Layer 2 of a small transformer language model trained on English Wikipedia (16 layers, counted from 0, width 64).
A neuron's activation on a vector x is SiLU(gate . x) times (in . x), where the dot is the dot product.

Input weights of the MLP neurons that the questions are about. A number n stands for n times 0.0045.
n1 gate: -53 -13 8 8 -10 5 -4 -24 -30 5 4 -17 53 -6 -6 -5 15 -2 31 27 -30 15 28 -12 -54 -3 24 -23 -15 27 2 15 62 -54 23 2 54 38 -16 -14 34 -8 -56 56 -43 -16 -5 32 -9 67 -10 7 13 43 21 0 -21 -18 -4 39 22 -16 -54 33
n7 gate: 43 0 -16 -12 -9 19 34 67 -57 23 15 2 7 21 -12 1 5 14 -2 -14 -4 3 -12 9 17 -6 -14 -1 -8 8 39 -3 -9 -8 -41 51 -24 -20 55 8 -7 46 -11 24 26 -37 -38 -3 43 3 24 9 -18 -29 -14 13 -5 4 27 15 11 26 6 45
n11 gate: 25 36 12 -17 -10 3 -5 0 16 3 32 4 7 6 -36 23 27 -17 14 12 -7 -19 -41 -4 34 -10 20 -28 -7 3 -14 -16 7 -22 12 6 4 -2 6 9 37 5 -27 -25 17 -7 11 -1 -7 10 -16 -23 -9 -9 -2 -5 17 -4 18 -34 10 -17 -7 14
n13 gate: -27 -31 18 35 -24 -52 -27 38 -26 22 6 53 65 23 49 -11 10 1 -84 -3 -42 14 5 -20 27 -3 -8 -33 27 24 -26 -14 10 -18 -57 -55 43 4 57 -26 5 17 1 -39 37 18 12 2 -30 5 29 9 -28 8 41 -39 -17 30 38 12 29 14 -1 -13
n19 gate: 6 17 -25 -4 -33 -31 10 -36 -49 11 76 -5 28 -4 26 14 1 19 8 17 -39 -4 57 -16 -12 29 5 -12 23 -26 -3 1 1 14 -4 12 -20 -11 19 -32 9 -32 30 28 9 34 14 7 16 -29 28 39 2 -28 -38 15 30 -7 14 33 -19 -9 53 29
n35 gate: -1 4 -29 -23 -16 -13 -11 9 13 27 -24 -3 14 23 -5 -19 -33 -1 10 -2 9 4 35 6 38 45 33 -16 84 -82 -44 -1 10 -11 -11 -52 -29 50 49 16 32 -30 -43 -9 4 -48 8 -24 -9 -19 41 5 -32 25 -29 7 14 2 -13 -6 -1 1 -17 -15
n50 gate: 11 -2 21 -3 19 5 10 14 5 -17 11 -7 -24 5 -67 8 -3 7 -20 29 8 12 31 47 -46 -12 44 -59 12 -34 -52 25 11 -57 2 -11 -54 32 1 -18 -25 28 -9 23 -38 -6 -6 -6 21 -8 -47 15 16 -20 -42 -14 -21 -20 16 -6 -15 -39 -45 21
n52 gate: 3 -22 -15 -22 32 -31 45 -7 9 -12 23 -22 -18 -5 27 -31 36 13 58 5 -9 9 -22 -24 -53 24 -17 -14 30 30 -3 -12 -17 8 13 -15 8 -12 -11 -4 5 -15 -17 12 28 -3 34 42 -6 -32 21 25 -32 -31 27 15 -5 -12 6 -4 39 -1 -44 11
n53 gate: -16 -9 -7 -30 -8 -20 29 -20 30 22 -19 15 -13 -22 -30 -24 26 6 -7 -23 38 -16 44 16 10 38 47 -5 -11 -15 25 -9 -16 14 37 -42 51 5 27 7 40 -17 -19 5 -15 -11 25 -23 5 52 13 51 -49 26 8 15 -5 4 -6 45 4 -18 -16 15
n54 gate: 17 27 -7 -13 4 -3 -2 57 -25 -27 18 -34 21 12 -38 2 -54 23 36 9 -20 9 -23 -29 -5 -5 38 -16 5 3 7 -44 1 -62 -29 -4 14 17 -16 -8 10 -33 22 61 -5 -17 10 12 -14 -44 -15 10 2 -23 8 -21 -4 -43 -7 30 -24 16 20 -26
n55 gate: 37 -7 37 -3 11 18 -26 -14 53 18 -2 14 -11 13 -1 5 37 26 41 18 -4 15 7 -13 18 8 34 17 11 -25 13 -17 9 77 21 1 -27 -5 4 -4 0 -5 37 9 -8 -17 -1 -7 36 -15 0 7 -4 2 0 15 -7 -22 -22 -26 -1 -28 3 -9
n65 gate: 61 -22 6 3 2 19 -3 10 25 29 10 37 -1 10 14 -22 23 -8 35 6 47 26 14 12 24 32 46 32 -11 -27 7 11 -24 -41 1 -34 37 23 -34 8 0 -45 -2 -2 -11 34 25 12 -25 -14 -4 20 33 2 2 29 12 -37 -4 36 -6 27 10 -4
n74 gate: 1 -31 -25 -4 -43 11 18 22 18 33 41 9 2 2 -8 -4 14 9 41 34 24 -16 11 17 2 16 38 2 -12 49 35 40 10 32 17 3 29 19 -25 12 -52 -11 1 -38 -9 25 48 46 -8 -34 1 37 -44 -11 23 -2 7 -1 -24 7 23 -9 -29 -7
n75 gate: -6 -5 2 1 -64 39 -19 8 -39 38 -19 -5 -30 -27 11 8 -22 -9 -12 16 -4 12 1 -5 -10 1 -2 4 11 -25 -39 -10 -23 -4 -40 -27 -1 1 -11 12 1 -18 9 -26 20 -8 -12 24 15 48 11 51 17 81 -6 -30 -6 0 6 -6 -78 23 -6 11
n85 gate: 2 36 -39 -11 3 -29 -1 -6 15 -39 2 -33 -14 -35 -29 28 42 22 2 52 43 -15 -2 32 2 28 10 -4 22 20 13 -9 -33 16 -19 -15 -13 -15 -38 -34 -11 9 -26 -1 -3 -18 5 -13 -1 -33 23 5 2 -41 -22 10 36 -34 -11 -4 41 6 -1 12
n93 gate: 6 -29 28 11 -13 -10 -16 24 6 -37 33 -13 4 8 -29 47 -19 16 -30 9 -26 -1 -19 8 0 -15 -43 -39 32 8 7 49 5 -5 -19 -42 -14 -1 -10 -10 0 -39 0 -11 29 -11 -32 15 -16 32 -58 -16 28 -30 -21 8 -13 -14 54 1 -42 -15 -6 55
n99 gate: 27 6 -22 5 -13 -31 17 -22 -26 -44 39 -14 -33 10 11 -19 -2 32 -27 -16 9 -8 40 40 -26 19 14 -47 36 17 0 20 10 -10 -6 7 -3 56 1 7 52 -14 18 -28 -9 -43 -6 3 -3 9 16 28 14 -20 -5 20 -6 0 29 63 -18 -20 34 34
n103 gate: -27 32 -25 -9 -4 21 22 32 15 -16 -52 33 -14 -5 -5 -5 11 -23 26 22 53 27 -7 -7 -5 19 12 18 -29 -5 -11 -6 -5 -26 -19 7 10 7 27 11 -25 2 8 12 12 18 3 -29 16 9 -8 7 6 -15 9 38 -12 -8 -9 -32 -15 -12 -3 -8
n124 gate: -24 26 21 -25 8 0 -30 13 -30 10 -21 -34 -33 -28 0 -5 -17 -33 16 69 12 16 13 -37 -1 -5 12 -10 -17 -5 -58 30 -4 -21 -13 -12 50 -23 7 -30 -26 -6 47 25 18 27 -14 42 12 28 9 12 -21 -40 5 4 -1 22 -36 -50 -16 -4 19 -26
n134 gate: 45 10 40 -25 -4 23 4 43 25 -17 -4 5 7 -37 -26 7 -8 21 32 9 0 0 7 6 -8 11 9 -16 -13 -37 -12 15 21 20 -14 -4 -7 28 25 1 8 2 -51 5 7 9 -8 -12 -21 5 -16 25 -31 19 42 33 -11 11 24 47 -9 9 -49 -1
n142 gate: 7 -74 30 -33 -14 -1 -18 -12 -24 19 -19 1 -38 -19 20 6 -2 54 -24 -43 -4 -30 -6 5 -22 -14 -23 -13 16 1 -22 11 1 1 -34 -6 -24 -36 18 28 -7 -5 -3 -8 -38 23 -16 -8 66 -18 13 -12 4 3 -14 -46 61 11 24 14 27 -17 -12 -6
n145 gate: 5 -13 7 5 16 9 36 -10 15 20 11 25 -44 -1 46 4 30 1 -17 -7 42 22 -24 -28 2 -3 -14 -35 -25 30 -48 -18 13 -11 9 -38 10 -43 -1 -4 12 -37 -2 2 23 11 49 77 -20 61 6 6 -3 -14 32 -6 -38 -1 -3 -7 -30 60 32 1
n167 gate: -54 -32 45 -8 -3 26 31 -10 11 -17 -13 26 -9 10 -8 -18 -7 -10 9 3 -18 48 23 -21 -54 -9 7 -21 13 -31 -55 -11 24 2 -17 -27 61 -48 -27 17 -29 10 -94 16 2 -26 -1 12 13 53 -7 -25 8 24 15 -3 -8 -8 9 25 9 -22 52 -27
n185 gate: -7 7 3 -6 7 55 -1 13 -28 0 -6 -44 -13 12 -54 1 -3 -18 -22 -23 -35 -30 17 4 -16 -12 -1 -6 -46 40 14 -5 29 -10 -15 -2 -15 -24 9 -20 -5 -15 -15 27 -14 29 -23 3 -8 5 -3 -25 -27 38 -14 -5 -38 -22 -1 66 -53 13 9 -26
n187 gate: -27 23 -8 -4 -1 -3 -32 29 21 34 -15 -21 22 14 13 4 -25 34 -23 14 26 24 1 -12 -2 -30 -34 -58 10 3 -44 -7 -14 -34 13 -40 18 63 -1 -2 11 -14 -16 12 22 -29 -29 -45 -61 0 36 -51 16 -10 31 -22 -4 51 18 -28 4 4 7 -12
n1 in: -1 -28 34 8 34 -9 15 26 -12 -12 -38 29 33 -7 -49 9 -1 23 9 40 -16 -26 7 -15 -14 -20 12 5 28 18 -9 -50 29 0 18 -32 3 -13 -26 11 -22 14 1 -34 21 -31 -6 11 -15 27 7 -22 -36 35 22 -3 2 -50 -36 7 -13 -11 -25 1
n7 in: -11 18 -12 -15 -10 -39 32 -9 12 19 20 -2 -19 0 -21 53 55 17 -20 -13 20 17 -5 18 -21 12 -60 -2 3 27 24 -28 2 -24 14 57 -4 13 -1 -14 3 23 4 8 32 -7 -3 -1 -8 49 -8 -7 -19 -9 9 -1 -16 -3 4 -9 8 -5 25 5
n11 in: 1 12 -1 6 -4 -7 -12 2 -40 2 13 -12 12 -1 -20 45 28 -26 -22 23 -14 -6 -6 -24 23 11 -13 -24 18 -37 -12 42 27 9 9 -5 8 -2 1 6 -1 14 -11 -33 31 -8 -16 -39 -28 16 -18 -3 -25 8 -10 7 1 5 37 -5 14 -3 -15 14
n13 in: -1 9 -14 -54 13 7 -50 27 2 31 -51 -16 -33 6 -48 37 -23 -1 55 3 7 -11 6 -16 6 7 9 -13 18 -54 -24 -5 15 -2 -25 -7 -33 16 6 -9 36 -34 -13 67 25 32 60 -35 24 46 -17 -8 -7 -9 26 2 17 -18 1 31 -9 -43 15 17
n19 in: 4 -2 16 17 -17 33 -15 -7 -28 -4 -21 1 -9 8 16 -22 2 4 -18 11 -11 1 18 -3 -15 -20 27 -8 33 -3 -10 -40 20 -25 -18 -59 14 28 -38 -4 -23 3 -1 -25 9 88 -6 -9 -31 4 28 -3 -1 -15 10 -9 42 38 -17 -46 -20 39 -23 7
n35 in: -4 9 -21 20 -8 18 28 -26 -32 -16 4 -5 -13 5 -15 -16 -13 -9 -24 4 12 -67 -14 35 -2 7 2 -24 -32 10 32 -2 7 -51 -21 1 11 3 -44 -11 16 16 35 -13 12 -6 34 28 17 -3 14 -20 15 -15 35 -14 20 11 23 25 -73 35 52 37
n50 in: 6 9 11 -13 9 -29 40 26 -21 -13 4 37 10 43 -25 -23 -30 9 20 3 24 8 -6 -26 -15 -4 -6 -37 -16 13 17 -6 30 -3 43 -16 13 2 16 -21 -29 3 5 -58 2 -7 -36 -10 -8 3 28 -8 -13 33 -2 -35 -42 -4 -7 -9 -26 4 -33 -38
n52 in: 4 -22 -1 -28 16 16 17 -9 13 14 -13 -12 24 16 11 -11 -13 -28 -1 -4 1 -3 -8 -13 -40 7 19 13 -15 4 5 -20 17 53 -16 6 29 1 43 -7 16 -9 -16 -20 23 -18 18 26 -21 -20 26 16 1 -62 20 -3 35 -20 -16 0 -24 44 -13 48
n53 in: 25 1 -13 -20 34 1 -2 16 14 20 -12 11 -32 -23 -13 0 -1 10 36 31 -3 -2 -2 13 -21 -1 12 -2 18 -10 -31 -57 7 -17 8 -5 -9 -5 10 -17 39 -5 44 31 11 -25 8 -40 -13 10 -39 -1 -11 34 8 19 -4 17 -24 81 -23 -47 -35 -7
n54 in: -12 31 5 -24 -14 -19 -2 -5 26 -7 13 8 13 -7 -13 0 -14 -11 23 -16 30 -3 23 -19 16 12 45 28 -14 -17 44 -14 14 -28 11 -47 -21 26 0 -18 21 5 23 -4 17 -10 32 13 -20 -7 -53 16 4 -27 -18 -5 14 -14 13 -7 40 1 -26 -21
n55 in: -8 2 -27 -21 20 12 -6 -5 19 26 32 50 16 -24 24 -6 0 -46 24 2 26 -10 -13 -29 13 12 22 22 -15 -10 4 10 -2 -12 7 6 -11 9 9 0 -1 47 -8 -53 -12 -7 0 54 -18 -16 -12 18 -6 23 -8 -33 -50 23 -17 12 6 -4 26 -25
n65 in: 38 -28 31 -12 -12 11 -21 -2 15 43 -17 7 18 -29 4 12 18 -3 8 8 38 36 3 -35 9 -9 6 14 -5 -6 -2 10 6 -22 -11 -41 20 44 -15 21 -16 -50 6 31 17 27 47 -30 11 8 -32 -6 -15 4 21 25 23 -38 15 65 -41 32 13 0
n74 in: 38 8 -8 -22 -40 30 7 12 20 17 5 15 -21 -34 -20 3 27 -11 41 -2 -37 34 -22 -23 -27 16 6 -11 -25 -8 -3 -26 -32 -27 -15 34 -6 36 6 -41 -13 6 -5 9 5 6 2 10 -13 5 25 9 -20 -6 43 -24 -19 3 -17 17 -9 -18 23 -37
n75 in: 5 7 -2 -1 -23 21 -13 4 -28 16 11 25 -22 -9 -7 18 2 -20 -5 30 18 41 -7 -20 9 20 -32 -1 -39 -18 -9 -2 -57 4 -26 -19 -28 11 -27 -5 -47 -43 -14 -29 19 5 15 -1 19 1 8 -20 37 48 -15 -11 -24 0 -14 6 -34 -19 -4 7
n85 in: 32 20 -42 -10 30 -20 -35 1 -18 -20 -12 17 -4 -43 -38 49 11 27 -17 29 7 -18 20 12 -14 14 -17 -30 34 17 -24 -3 -17 43 -39 -47 -11 -5 -6 -59 7 9 9 -5 -1 -6 8 -9 -29 -13 18 23 -14 -19 20 -16 30 -26 -18 -9 25 6 7 25
n93 in: 22 -14 22 32 -2 2 -32 19 0 -24 59 34 -5 -6 -13 9 4 -10 -22 -15 1 12 8 -15 12 -17 -16 4 -25 -8 6 -2 -42 10 26 3 23 17 3 -1 45 17 2 -29 10 8 -20 24 10 21 -46 -48 57 -19 -21 29 -25 -12 2 -40 6 6 -17 8
n99 in: 32 3 -27 -13 0 33 17 -16 41 -27 19 17 -10 11 15 -4 16 3 10 -10 21 19 18 31 26 29 43 -23 21 -28 6 -10 -4 -12 23 -10 -24 33 -5 3 63 -1 23 -25 4 -19 -7 6 -11 -4 28 -35 5 -1 3 18 -8 -28 -23 31 -17 -34 30 19
n103 in: 8 6 -35 -18 -29 38 -15 22 -34 7 -25 8 8 -13 -20 20 -25 -11 -18 -12 2 -5 10 -23 -26 30 6 -11 -3 15 -33 -1 11 -4 -29 -9 1 -27 26 14 -31 -1 16 20 56 28 -36 -17 27 39 -41 -18 -12 -18 14 31 0 8 20 -18 -42 -19 5 -6
n124 in: 8 30 3 17 -14 -28 32 -36 -6 -24 14 -4 9 -3 -12 3 17 -6 7 15 -5 -5 -20 -2 -17 13 21 -29 -20 -78 -27 37 -1 -27 19 -17 10 8 -8 -11 9 10 -37 29 -6 4 -5 34 5 6 47 34 5 34 0 22 -24 -29 -15 9 55 6 -27 -14
n134 in: 10 36 16 -22 9 14 30 36 26 -9 3 27 12 -4 -54 -10 17 12 39 3 -7 -2 -7 40 7 29 51 -8 -26 -16 18 6 9 -14 8 -32 10 1 24 -4 -6 -15 -28 0 -7 27 7 6 11 -8 -8 -14 1 25 30 26 -16 -11 -5 13 -15 21 -27 12
n142 in: -19 1 -1 -11 10 -10 -33 26 -22 7 -18 -12 -26 15 24 -4 7 19 0 -12 2 -44 10 16 6 -9 -3 8 2 -1 9 -5 -19 11 -7 -17 -13 -39 8 30 7 -24 -15 6 -15 31 -24 -11 28 -4 17 2 19 14 -13 -8 24 -6 7 14 37 -11 -27 -10
n145 in: -13 -18 9 2 18 8 -8 -11 22 -28 -1 -33 -15 16 18 -6 28 4 14 -36 1 -14 2 27 -20 46 -37 -13 20 -5 3 5 38 28 -28 41 21 -11 50 -7 34 6 8 20 19 23 -7 -21 35 26 -19 22 6 -36 -17 -26 30 2 14 -23 -7 -39 -36 -11
n167 in: -29 -53 45 26 12 11 -11 8 12 26 -15 25 19 -2 -38 17 31 -2 -6 15 -5 -14 37 -28 -34 -8 27 3 -11 -25 -12 36 -26 1 7 -9 12 -29 20 37 -21 17 6 -28 -6 22 -11 16 -43 33 30 2 25 0 7 19 50 3 -48 -26 6 -10 15 -1
n185 in: 16 54 13 13 15 -4 16 -6 -23 -19 24 -9 -21 3 -7 -41 -41 3 -28 18 8 -46 -44 9 0 -10 19 -2 -37 38 -8 -25 5 -1 -11 14 9 15 71 -6 -7 1 34 12 -49 13 -19 17 3 -9 -15 -12 -26 50 -28 13 -7 -17 19 7 -5 -4 3 -3
n187 in: -25 11 -5 -22 -18 1 4 -24 -14 7 1 21 3 36 0 28 -4 27 -2 7 12 -56 -10 -3 14 15 -20 8 -23 -1 -24 15 -35 3 -33 -45 18 -2 -27 -23 32 -19 34 20 -22 3 -13 -35 -13 36 4 25 0 -4 24 -28 -22 7 1 20 -12 26 -2 -4

Each question shows a token from some text and the vector x that enters the MLP there. A number n stands for n times 0.03.

"ha": 31 5 -1 22 -11 27 15 25 -27 0 36 -3 32 21 19 2 15 4 6 2 0 2 -23 -45 48 26 2 34 11 10 22 -10 -2 21 16 15 0 30 14 -1 14 27 -41 5 -4 6 -4 -4 -12 29 -25 -27 28 59 21 52 5 16 11 -21 15 -15 3 15
The neuron with the highest activation: n11

"ume": -27 10 -12 2 18 13 -4 28 10 20 9 29 19 3 -30 -14 -7 -13 -9 -3 42 -9 -7 -1 36 17 24 12 -29 -15 -25 -3 -33 -3 -1 -19 9 -27 -22 5 -42 3 -23 -42 25 6 -12 -20 30 -11 9 -59 29 -21 18 1 12 15 -13 37 46 -54 -13 -9
The three highest activations, in order: n167, n103, n145

" the": 10 -16 26 -23 17 -4 -2 -5 -11 -33 16 -7 -46 20 -22 -13 4 37 15 -2 24 -16 -17 66 29 -3 2 49 7 7 -4 -18 -16 -6 24 -19 -1 -12 14 -33 3 -14 10 -16 -19 30 29 13 -1 11 24 6 8 -9 -21 2 3 -26 -34 7 -2 0 -4 -6
The neuron with the highest activation: n85

" involved": 15 -2 -1 -2 13 19 8 -8 -12 13 0 19 -12 30 -15 -27 10 -8 -15 21 27 -43 32 56 -33 31 1 -19 -21 3 2 -33 -39 3 -19 -23 14 -12 42 5 3 -21 3 -15 17 10 -14 5 2 7 47 -11 17 -10 30 -12 7 43 -47 20 13 -35 9 -2
The neuron with the highest activation: n53

"=": -41 15 0 9 22 22 -14 -15 17 -45 -9 -33 -24 31 -16 13 8 -11 21 6 -6 10 21 -4 0 14 2 -14 -23 8 -15 -18 -36 -10 8 14 -4 27 -27 39 7 -11 -28 36 -20 34 -2 34 30 -2 -20 -20 -16 -16 -27 -5 -14 14 -26 -24 43 -37 26 -11
The neuron with the highest activation: n124

"go": 1 -6 31 1 32 23 20 16 9 23 28 21 -6 9 -33 -24 4 -20 -9 19 43 25 -40 14 28 -8 33 20 25 -5 -8 15 30 24 36 -30 1 20 -22 2 7 -26 1 -18 33 -1 -39 1 23 22 -18 -8 5 7 -23 1 23 6 -35 -11 -7 -8 -40 -20
The neuron with the highest activation: n50

"is": 3 15 -12 15 -12 26 39 27 20 -10 0 -15 -14 -22 -4 -2 10 -22 2 2 12 28 -5 29 64 21 34 30 -2 16 18 12 -24 3 14 15 23 17 39 4 1 -25 -15 -40 8 0 -4 -13 -6 -5 -2 42 -9 56 0 37 -25 40 -11 -11 -51 5 -11 -15
Which neuron fires most, and how strongly? n134, at about 1

" street": -21 -15 -25 -11 31 7 -19 8 -5 -15 14 -4 24 27 -26 -31 -5 -36 4 7 26 19 -30 11 35 -8 29 40 21 10 41 -22 27 8 -10 3 -13 15 6 7 4 -10 20 38 38 21 -7 -13 7 7 16 37 -32 -23 -6 19 5 3 -42 -14 26 16 14 -32
The neuron with the highest activation: n54

" he": 9 12 5 20 -1 -13 37 19 -32 -17 19 5 18 8 -8 -7 15 32 -10 -57 15 3 8 -1 0 -2 -14 14 1 12 23 -22 -55 9 25 11 -24 -6 24 28 3 33 3 10 11 16 -15 -11 16 -33 34 -36 41 31 -32 4 16 14 15 -10 58 -18 -32 -21
The two highest activations, in order: n142, n7

" or": -4 30 27 8 66 23 29 -18 11 -4 12 37 -13 -35 7 -8 3 -27 4 -10 9 10 2 50 -17 -5 -25 11 -2 -20 9 3 -30 24 19 37 -37 2 18 -17 1 -37 -16 -26 -18 -14 1 42 2 22 9 -3 -1 40 -14 2 3 0 -13 31 14 5 -19 -4
The neuron with the highest activation: n134

"y": -19 20 -14 -10 -3 -7 -2 33 -13 9 38 -26 -46 15 20 -50 7 -21 6 -21 32 -4 -16 3 34 13 12 39 -12 -13 12 -1 -23 -6 24 14 23 -4 1 -10 -41 -21 -9 -12 24 -23 29 -21 -2 -2 21 18 9 2 -16 46 8 27 -17 7 12 2 15 0
Which neuron fires most, and how strongly? n1, at about 0.36

" those": -21 4 0 -4 50 -9 32 -4 -18 8 -9 -15 13 -20 -7 -37 -19 5 0 -7 18 -7 10 27 11 46 22 11 19 -15 -21 -3 -25 -25 20 -13 3 -25 -7 47 -8 2 36 -10 -15 8 1 38 20 -8 20 12 12 28 22 1 31 -17 -44 27 17 -51 -20 -12
The neuron with the highest activation: n53

" serving": -38 -13 -29 1 -9 22 10 -13 11 32 -7 20 -1 3 7 -29 23 11 -4 36 -10 17 19 61 6 -1 -9 1 -20 3 26 -9 -5 -3 -14 -7 -22 13 -20 33 7 -38 7 46 12 20 -34 5 -3 -14 36 7 31 -14 -1 17 -1 27 -46 4 -8 20 25 25
The three highest activations, in order: n19, n11, n50

" fe": 21 0 31 -18 34 42 2 16 -12 -43 21 21 15 31 -6 -17 1 -16 -2 -4 51 -18 27 -15 10 -7 20 -33 1 -15 20 -28 5 8 -9 -28 -6 4 28 9 28 -18 14 21 -35 1 -42 28 -15 -9 -9 -29 25 -11 14 9 10 4 -11 21 36 -22 -25 -32
Which neuron fires most, and how strongly? n54, at about 0.55

"ck": -24 8 -5 -14 -29 -27 52 19 -4 16 0 9 38 -11 -4 -10 -16 -26 17 -25 20 8 13 -32 45 36 9 45 15 6 20 -19 17 0 23 16 16 19 19 -1 6 22 6 6 3 16 6 -38 -23 5 -22 -6 5 -9 -36 49 -30 7 -15 29 14 -7 -3 -8
The neuron with the highest activation: n53

" on": -63 4 60 -12 14 2 2 -15 18 7 -4 39 -19 12 20 -3 40 -9 -4 8 36 -3 -7 52 -30 5 3 -13 1 -6 12 7 12 10 12 39 13 -17 39 -13 20 -43 15 -24 20 6 -16 -8 6 42 17 13 16 -28 -10 7 15 -7 -24 -20 0 23 0 -37
The two highest activations, in order: n145, n167

" ne": -12 7 26 -26 43 13 -1 35 -15 -22 18 14 3 2 5 0 -23 -29 -16 -11 42 19 -14 -5 6 -11 21 -11 6 -2 30 -18 -22 22 24 38 -42 20 21 -12 9 10 -14 -24 -8 4 -57 2 6 4 -9 -43 21 9 -39 1 -10 -5 -8 27 9 -45 -24 -15
The neuron with the highest activation: n50

" with": -40 20 59 -1 34 13 13 -28 29 -1 -6 32 -6 -20 -7 -17 39 -24 -3 11 29 -3 27 73 -37 14 -6 -20 -15 -2 4 14 -13 -8 -2 -10 -9 15 3 -17 3 -26 12 3 14 9 19 9 -34 -11 -7 17 -4 -12 -14 25 -16 22 -20 -4 -14 -24 -12 10
The neuron with the highest activation: n53

" Ro": -22 -4 13 -1 27 9 23 28 15 -29 7 30 34 26 5 -19 0 -6 9 -9 31 16 12 -24 7 -15 7 -12 -27 -5 34 -5 4 36 55 8 -27 21 13 14 -1 32 6 -6 -2 17 -30 26 14 2 -10 -33 21 -19 -5 62 -14 -2 -2 22 -36 5 -1 3
The two highest activations, in order: n85, n55

" 9": -32 16 -9 19 27 -3 -37 18 14 -34 -22 25 16 11 7 -20 26 -14 -7 -20 23 -29 -6 47 48 1 -18 18 17 28 -17 12 2 -5 -3 0 -18 1 12 39 -3 41 11 -7 -4 -24 -1 -39 13 -14 -11 -16 22 5 -12 29 -21 -18 -5 -29 0 -33 30 9
The neuron with the highest activation: n74

" exc": -9 0 2 -29 28 50 -21 -23 24 0 -2 -7 8 44 -15 -14 -16 7 1 18 54 -14 47 31 36 -13 2 -27 1 -25 11 7 -44 27 -19 17 -9 6 3 -2 7 0 -9 -33 -2 -18 -30 -12 -24 1 9 -37 33 -38 12 -20 -14 7 11 9 10 2 -8 28
The neuron with the highest activation: n187

",": -15 0 36 33 -20 -29 -19 -6 -3 -7 31 30 -25 11 15 -11 -9 -8 3 -4 -10 -12 -3 54 14 -16 3 0 -2 -17 38 10 -36 -23 33 -4 15 36 12 -5 0 26 9 1 -26 49 27 -6 -13 -5 7 -1 7 34 10 -9 11 3 -31 2 47 12 -22 -7
Which neuron fires most, and how strongly? n103, at about 0.38

"ew": -30 7 -9 -13 -38 5 2 -15 -18 32 -18 20 5 2 -10 -8 -4 -28 11 28 18 -2 31 22 37 58 31 12 5 -12 6 29 -16 -9 -4 5 4 16 -20 1 4 -10 35 16 -52 -10 17 -23 -11 -32 -17 12 32 15 -8 27 -8 -20 -28 -2 13 -32 17 44
The neuron with the highest activation: n65

" an": -26 -4 -5 -42 66 57 -10 -14 25 8 -1 -13 -21 -11 -37 -14 20 17 11 24 45 -22 3 31 28 -14 -4 33 -9 -15 31 -8 -24 1 -3 32 9 6 -11 -39 -17 14 14 -12 -1 -5 11 12 1 -13 40 28 16 -25 -12 10 -28 -14 12 9 -6 -8 3 -42
The neuron with the highest activation: n55

" years": -47 10 -33 23 40 19 3 24 3 -20 18 6 6 -2 27 -51 3 3 4 -20 -21 25 3 26 16 3 -1 4 31 8 7 -23 -5 -14 13 -51 -1 -33 10 28 26 10 -9 -11 9 5 -23 4 -10 -5 47 5 -1 0 0 -37 8 49 -12 -15 12 8 -9 -46
The neuron with the highest activation: n65

" life": -3 0 -32 7 26 26 15 13 -24 0 16 -20 15 31 -32 -52 18 -15 -6 -40 21 -18 -12 15 14 5 6 18 16 -16 40 -38 6 -5 7 -19 -4 23 11 28 3 19 10 5 28 28 -15 11 28 -9 26 23 0 -15 2 15 24 32 -1 19 57 -5 4 -48
The neuron with the highest activation: n75

" High": -64 -5 -6 -3 6 33 -16 -20 -35 -11 -24 32 5 12 -12 -15 -2 7 15 -1 29 19 9 6 19 -3 23 28 -37 -10 16 -30 40 6 1 19 -6 -3 -10 27 4 -13 25 33 -14 -2 15 10 21 -6 -18 6 22 7 -12 56 -34 -19 -32 39 7 -28 12 -1
Which neuron fires most, and how strongly? n53, at about 0.36

" An": 6 -6 15 -16 45 44 -1 8 30 -28 6 -36 -5 27 -7 -14 7 14 8 18 20 -14 0 2 18 12 12 -4 -33 -19 37 3 -47 22 15 -9 -4 15 -9 3 -35 10 19 -27 18 -22 11 12 9 1 15 0 2 -15 -9 80 -36 -2 -17 4 -22 -13 6 -19
The two highest activations, in order: n55, n134

" Kra": 16 -2 24 -17 19 -3 9 17 -12 -16 35 34 34 38 -22 -6 16 -7 6 11 22 -13 -12 -19 35 -7 27 13 -22 20 30 2 7 20 74 -1 3 5 -26 -7 27 24 -16 -1 21 5 23 14 -9 -27 0 -10 3 12 -16 52 -9 -11 -34 -21 -17 3 17 15
Which neuron fires most, and how strongly? n55, at about 0.54

" 11": -33 3 -16 19 25 2 -37 4 16 -33 -13 16 15 15 11 -18 31 -6 -11 -22 1 -42 -1 54 45 7 -11 15 16 21 -20 9 -3 -9 -7 -7 -19 -3 -3 41 -10 32 5 -28 -4 -23 -3 -40 1 -15 -11 -20 20 12 -38 22 -22 -12 -23 -21 19 -24 34 5
The neuron with the highest activation: n74

" reg": -3 -15 -16 -1 30 8 -5 -4 18 -7 -4 -6 28 16 15 -28 -2 13 8 24 58 -8 4 -18 65 -22 -7 5 -2 -29 24 0 -6 24 -6 1 -12 -31 -2 19 -10 7 -23 16 -19 25 -46 9 -5 -1 -10 -53 28 -18 35 18 37 -6 -12 -18 31 3 -13 3
The neuron with the highest activation: n53

" silver": 3 34 -22 -5 36 -10 2 -11 -40 -17 -15 18 28 -14 -26 -19 9 -1 15 0 29 -27 5 9 32 36 -3 32 12 -9 36 -53 8 -25 -26 11 -3 8 8 1 -3 18 3 20 -1 36 -10 -10 0 -28 9 19 11 38 -22 50 -7 8 -6 4 19 -6 16 -33
The neuron with the highest activation: n54

" him": -15 -3 -36 -6 3 29 16 19 6 -2 16 -33 18 17 -20 -34 30 10 -2 -18 17 -44 23 38 -58 34 -6 26 14 10 29 4 -30 -14 35 -23 -25 -2 0 -4 -13 23 1 -28 -11 -16 5 8 -8 -19 0 20 13 7 8 21 30 23 -28 -33 33 -18 22 -34
The two highest activations, in order: n13, n85

"s": -16 -5 -9 10 17 3 1 13 8 38 6 -9 10 17 13 -17 0 10 4 3 35 -28 -22 5 16 56 -5 50 10 17 7 3 -6 13 57 -3 37 16 3 15 -53 -13 -1 -47 22 6 1 4 0 -29 9 5 21 7 12 21 -25 38 -23 -8 -20 -27 -3 -8
Which neuron fires most, and how strongly? n55, at about 0.25

"play": 18 25 -24 10 3 -44 18 39 11 11 -26 16 39 22 -3 -39 11 -27 17 -27 10 -2 16 16 -5 23 1 35 1 -42 20 -22 19 -6 -7 -50 -8 3 2 -21 -6 2 3 24 2 30 -8 12 -9 3 -2 -5 1 -8 5 30 -18 -17 -25 9 -2 52 -2 -9
The three highest activations, in order: n65, n54, n134

"o": 32 4 6 20 27 -8 -4 43 -1 -7 24 14 -6 5 1 -31 -14 -50 -4 -4 7 22 -40 50 14 5 31 38 -18 14 11 4 -9 8 2 6 -1 14 -34 -48 -42 10 -24 16 3 -4 -16 3 22 -4 -18 -8 -11 29 18 18 -16 26 0 21 2 1 11 8
The neuron with the highest activation: n134